Layer 4 of a small transformer language model trained on English Wikipedia (14 layers, counted from 0, width 64). Numbers have three digits each and are written without spaces.
Take only the direct path to the model's output, skipping the later layers: a vector added to the residual stream pushes a token's score in proportion to its dot product with that token's output vector.

Output vectors of the tokens that the questions are about. A number n stands for (n - 500) times 0.0053.
"whom ": 421441634332400187493845481354352537595194649556601510477259417423977364646359432449816525786319347724771278551690420901628374645505931134494585521472461320658405194609314471521349429590687381
"Rating ": 518623455160475229668389198471436404700333619710303367629657437390613618451463543441809447525730153574647190473645569539694453537455515500271579854562544219348395253547460483734297500376647480
"pair ": 609490506302381563474642355390415490482352605493495500592557540410536582569533553408614556659589281443745442432510528627564558398471687386510676537543722268630476378549616369447428520509617418
"Height": 312397463362410619696741607433403495542491477382576453572667607377461533655348552757648735722550166440513455641313426456515457466240261232263491643544753259310479525610236481546306672446464761
";": 627533668487386392533749583607403681576570444508551434591522502600660384386553515496439547665579478447403439755457602449500294626285669414423399376561486515493438616477347351578545628415751490
"ength": 326359406404300477782559527625340494263712390187332404145423513100326603788571560484500643553607440352500301416505235684962290559641449554347453685828479380366423657673344310548562500389510198
"ody ": 646437743437365307560444252496355485537311677460500434217196469466610462660437609505804549661344393704665382384528471536786496158554596688393611546437788490671509373585260641638475245410523454
"ions": 563402549268421243664356576366345670526701428495407477158752432494312281766608565599661472624567575511562390299582226434606401666488535504533661586348598417606450576523494747529348380141759289
". ": 513464447542549565484297776586476515560366403534625464400555372778520514572638498459379650429558549593291613469472522717492347539416582340624407550460555564710522634431406380577386451609349434
"NCAA ": 534437643471441470742509669536428413441581436275503465537554492396413507520442599520614599452676470511554439594732371457432383356613407398479379564611680408372406421619509663613475674365742406
"av": 524457573321439592669550555463454514479614623500534496550456459461346519564610512612481454511395657449528512481534410474295605599597444463344492683374505540508522633519429566604335590519368474
"ults ": 483646703396266284428468540372342551432551453408518394477262546251286271509521628266500625673325422629872432382467345537605640540386468708337495815636593372418452447604430718461333675456845420
"then ": 378570586525486370615421356399469566659419694334500543266396383379671363550510477324497530372528431463614377321435509540466415388347477410628251386323426367413525449483412457544419359531574605
"pandemic": 590340387136220375480579394745369684158642511674220498386476441338272506719504639454734818488617333540449371480379312467845117247310590527410489340748742170465357457613322597786437500410772256

Output weights of attention head 0. The head adds the sum of these rows, row i times number i of z. A number n stands for (n - 500) times 0.00087.
o0: 479488540575337665499326582438696404219338709585604407351475627334458423458504654499629520277578419193541578325428363415392668348713215626502525823683673552412745443488693695658643526535626515
o1: 412409450625654616502534451510692396487440620441598565564433539244684531481493548548452485777559452285576604442420434468461370304460404574672415603591465448527421548535315404538722470513424385
o2: 529487486499513269562555519608562463801566363431403376475406564388507432577387456440311649529448421585556493586460323586657538510493552470442411421458347460530245460563531365464627554470410560
o3: 492274511509344241666322780445628533513609483385234711462489292300508418414526571636438512647527504617535420523529431407559645657654557659456624811692441500298401356725467589521475670421731578
o4: 684646593193576300518478568553645649561475286577532552582446690702302434559656313425501562472519510586276397374519353521462447475518657390647433353243474310606731517634650609551318648627432419
o5: 294627625518398446451277294472472346467453536444477664346539512467480486577644697453519668093529474430564453292429405533659691458564351786499500551484500588621396359576622552380648365416530370
o6: 478669564552375425589832462565654609549423382572283542747672556545476619630549150508503460542422606647531486607399475262601670755465783574277504428456600575491597411493626469329314210539352389
o7: 403443645487610352400430474472817452429472700549696484499517453131565470371620476368325465478589494289602538445508396549449478516403332474497636451695554567770540513465527449531449524474550478
o8: 534537516388785399517458326523305623428595444515747494205357476428511378509540490444463652422612676512421247398699402659529381423374605440602645635456582488667433477450563501628425339461546293
o9: 615341272571351595378512408560377536360413543634454495601514305698653629620695387373408470469357739479494516694627576331282477719490527313561603447533539569362740524226580706579435521448479360
o10: 434603496362599488754378370529430661532519622337425490453412487273542358645418546365699505630673549355596377528490534437599654410507558598528500486660528268405569413694484534656381410409730505
o11: 537441564354732377595385459512242729494753250342590609377406389691308356383556491430607478482605666730280290593654403602523529613523569383269380401480502404519549290522517535569341553386652506
o12: 258660523453337386614341395448518461597420600559289644297621320549386558590687510562642494325403580674539421367434431475714591591491730655425729329463471502657457411474858615391284384540466713
o13: 484430522449630527503586317597316379668605498414400586596490411807616641568350643571483529428616635592522463551517617605600472672498750516444539494519376624401383566571329415485635304459450405
o14: 385446449504833606285586471474444531722531575505439446583490406459627534486464268481442469563355509742579723629544570601570525599366562501370681488299429585719298544377398339235300280365293655
o15: 437405507654418534522320483468553390143389616633352592508467684351369484496425650526479593387565456383607603582412470345651640431661266722572529469580473632456391528466612659545680613474696324
o16: 344458484633381698603509468598664501349402700467490420585505364642521499544432687556402500364623480470585715482377463419549972577483533673445421609554550552460490430591358545423570531527497387
o17: 581454446439266263571543490500541627536511415302399544475593246506414566388648543528493400700510381575419286447512301539558360633322833414543615367576441263670417433645481413481369367312628387
o18: 478571410575433653538447742454490540592372482594504308308367347291567440453225357587495404510566385625597584422434456548474583478530480683492421579595536584515366514638472426497486461416609434
o19: 425625529386673741364516336467644517629439610473774431616510471396738491361372483518588336419573479354579447453517762484289409488464508481461548659486689496417954407429416328564539398638441383
o20: 657477376523632575453451510534728576450642287593595482657533579735512610475340429510403461217610529473475435610601491613350641517547542424345513504451683607399720486231466247432658630467373378
o21: 338487544456414377466364542355708350250548557529601598384657537370373472345687610613434586270528498337493632506445314349594730515592337531370574605761601645734432407509588633595548536383587678
o22: 371440562603586634461300462401561437780483624366490695460422314467561411559394759530677513483651476414594601450493538672499457444635424580677467377526309507243428469752303511437453644516759530
o23: 480506547637410644362299521500637231280391663488332627562504664361552445509377681492591453387493431262594787575404655346383528366653024666508425714635578636344549636500533647442798475600531610
o24: 480520477390550670451558517513373590266491513517508311691496773766410533578374439602544533452470675442477583508522542373373457517615615449671479547376481708474637607405440712657350646669483433
o25: 503465612463398619500459343350498635109482698482535638539603597740476510391659679387647578463543348266401382388600440361305627455419443426606593651346580228685748510534552619501382419615642337
o26: 467553468520535675399501400521607497720408477494551477784528440424709663531373321483436192532545453485646472365542735507267296447472529570481570389534537495424854453314536266459506428595314467
o27: 500601610618363509242500669322365423405443650546670537572644466582459375288697423448367372504262447427506610409486508486267439438489281373559355495456599581580597519538445652405385717584628684
o28: 487518580680631533542503385463503546302470482368590731477487400739442452671781595468559420564379616406401344296588443650371289284484619343705308683468588480405472561300530597629501547601538337
o29: 627529517526562485488610489550385536680466637587549433592434497521572507483461500531393312656515488607583357392477691531616306398408538526515615259353344485427553567523551357533520547517476483
o30: 336442748465758528409568524573363430206559538567638608716544814343321460318563397678415566513657642359544628659544430341586593498630448574482476435539512600496637458534329636350569680536480455
o31: 487500502504584555303464586510688441505416507554607629473317392544680329509460413501532466278385411554505535279472458457545401506707383612623401618473419728513710413513572587510639450535235325

Each question shows a token from some text and the vector z that the head gathered there. A number n stands for (n - 500) times 0.0041.

"allowed ": 639556332567580525489445492380456466686325456524486537514485313623466586568610430587618427489581
Which two tokens does it push up most, strongest first? "ults ", "ions"

"West ": 635476471464255633329449556484410418595622575499393318539620398544592911546579513455445332302580
Which two tokens does it push up most, strongest first? "ody ", "then "

"The ": 616624504413389532279543477539551419459542396494467419508553349529696682409530416584499554342446
Which of these tokens does it push up most? "then "

"198": 424538369499442351557585522501581573606420622330565560531497330545474437492380435589520502521329
Which of these tokens does it push down most? "NCAA "

"n ": 224378525544775285425222561430483695429681506224295632452362687297474090666442386386667467341429
Which of these tokens does it push down most? "ults "

"and ": 479512370516585456526436565595556663603481475474454571540478409422547323573507506450599485497500
Which of these tokens does it push down most? "Height"

"the ": 643477403551555489499596393509465418684547417468581648498652499462564551403726593470467532328482
Which two tokens does it push up most, strongest first? "Rating ", "pair "

", ": 351350396474426419634353444622439590610618583304435422517605617321455326543436698508512593402533
Which of these tokens does it push up most? "whom "

"assistance ": 770396472488591472493567561550548458803250257738400578458129418850350394655635161441471323457196
Which of these tokens does it push down most? "whom "

"ie ": 271306485526521466537436586607398583570707504295387528461572636360478303499386614495546590314491
Which of these tokens does it push down most? "ults "

"201": 777646566731354630442459401233613298536474382661679467638368357643679861372404336406445453428453
Which two tokens does it push up most, strongest first? "ength", "ults "

"Mag": 264451513459498412605401482715409479659571525363400489494465507309494364542280700486602602328527
Which of these tokens does it push up most? "whom "

" ": 489442471416649462483410481441336568325445393407415516418520735502393433562594471608576431574495
Which three tokens does it push up most, strongest first? ". ", ";", "av"

"lyn": 314365487551621375456340512495455650512647520292379529456464606368525267584430494502653525347484
Which of these tokens does it push up most? "whom "

"single ": 607590458378385525375524457583528420495591352503488497464586449513584646417622503540511539341389
Which two tokens does it push up most, strongest first? "then ", "pair "

"on ": 529490404520525508468490539532496621528543410527485548432480498534512435527602416475522517548529
Which three tokens does it push up most, strongest first? "ions", "pandemic", "NCAA "

"14": 543568463522476448489557498387530515440467485487515554532454478536522559459489443541513482569374
Which of these tokens does it push down most? ". "

"| ": 800662605782348680423453408160629295568474393722681464671301342653729893331370302366445444416448
Which of these tokens does it push up most? "ength"

"a ": 541540352496449525545419444472559508605557459452512542515612350481533561470589534475484545475639
Which of these tokens does it push up most? "ody "

"200": 787639572804370579504502420351647277449484365750655527650353409664600846374395344318348418569463
Which three tokens does it push up most, strongest first? "ength", "ults ", "NCAA "

"5 ": 469495373450509540646454410394579506647576528392474591539629274445534544446501547476463487481675
Which of these tokens does it push down most? "NCAA "

"eng": 733451394461608680568615565460548493759278471591480449520474337703434534549581422612581405477564
Which two tokens does it push up most, strongest first? "ults ", "ions"

"-": 410503421521504365553602533486464613371482559382494606458507520488479440455508414600492500667428
Which of these tokens does it push down most? "ody "

"in ": 583448389508572535508499612533546613594429487548484520496478465535499414594593390529622437501512
Which three tokens does it push up most, strongest first? "ions", "pandemic", "ults "

"at ": 462552417492489526527467471483496544563551511469555548525525404500531463519464464507488534471575
Which of these tokens does it push down most? "NCAA "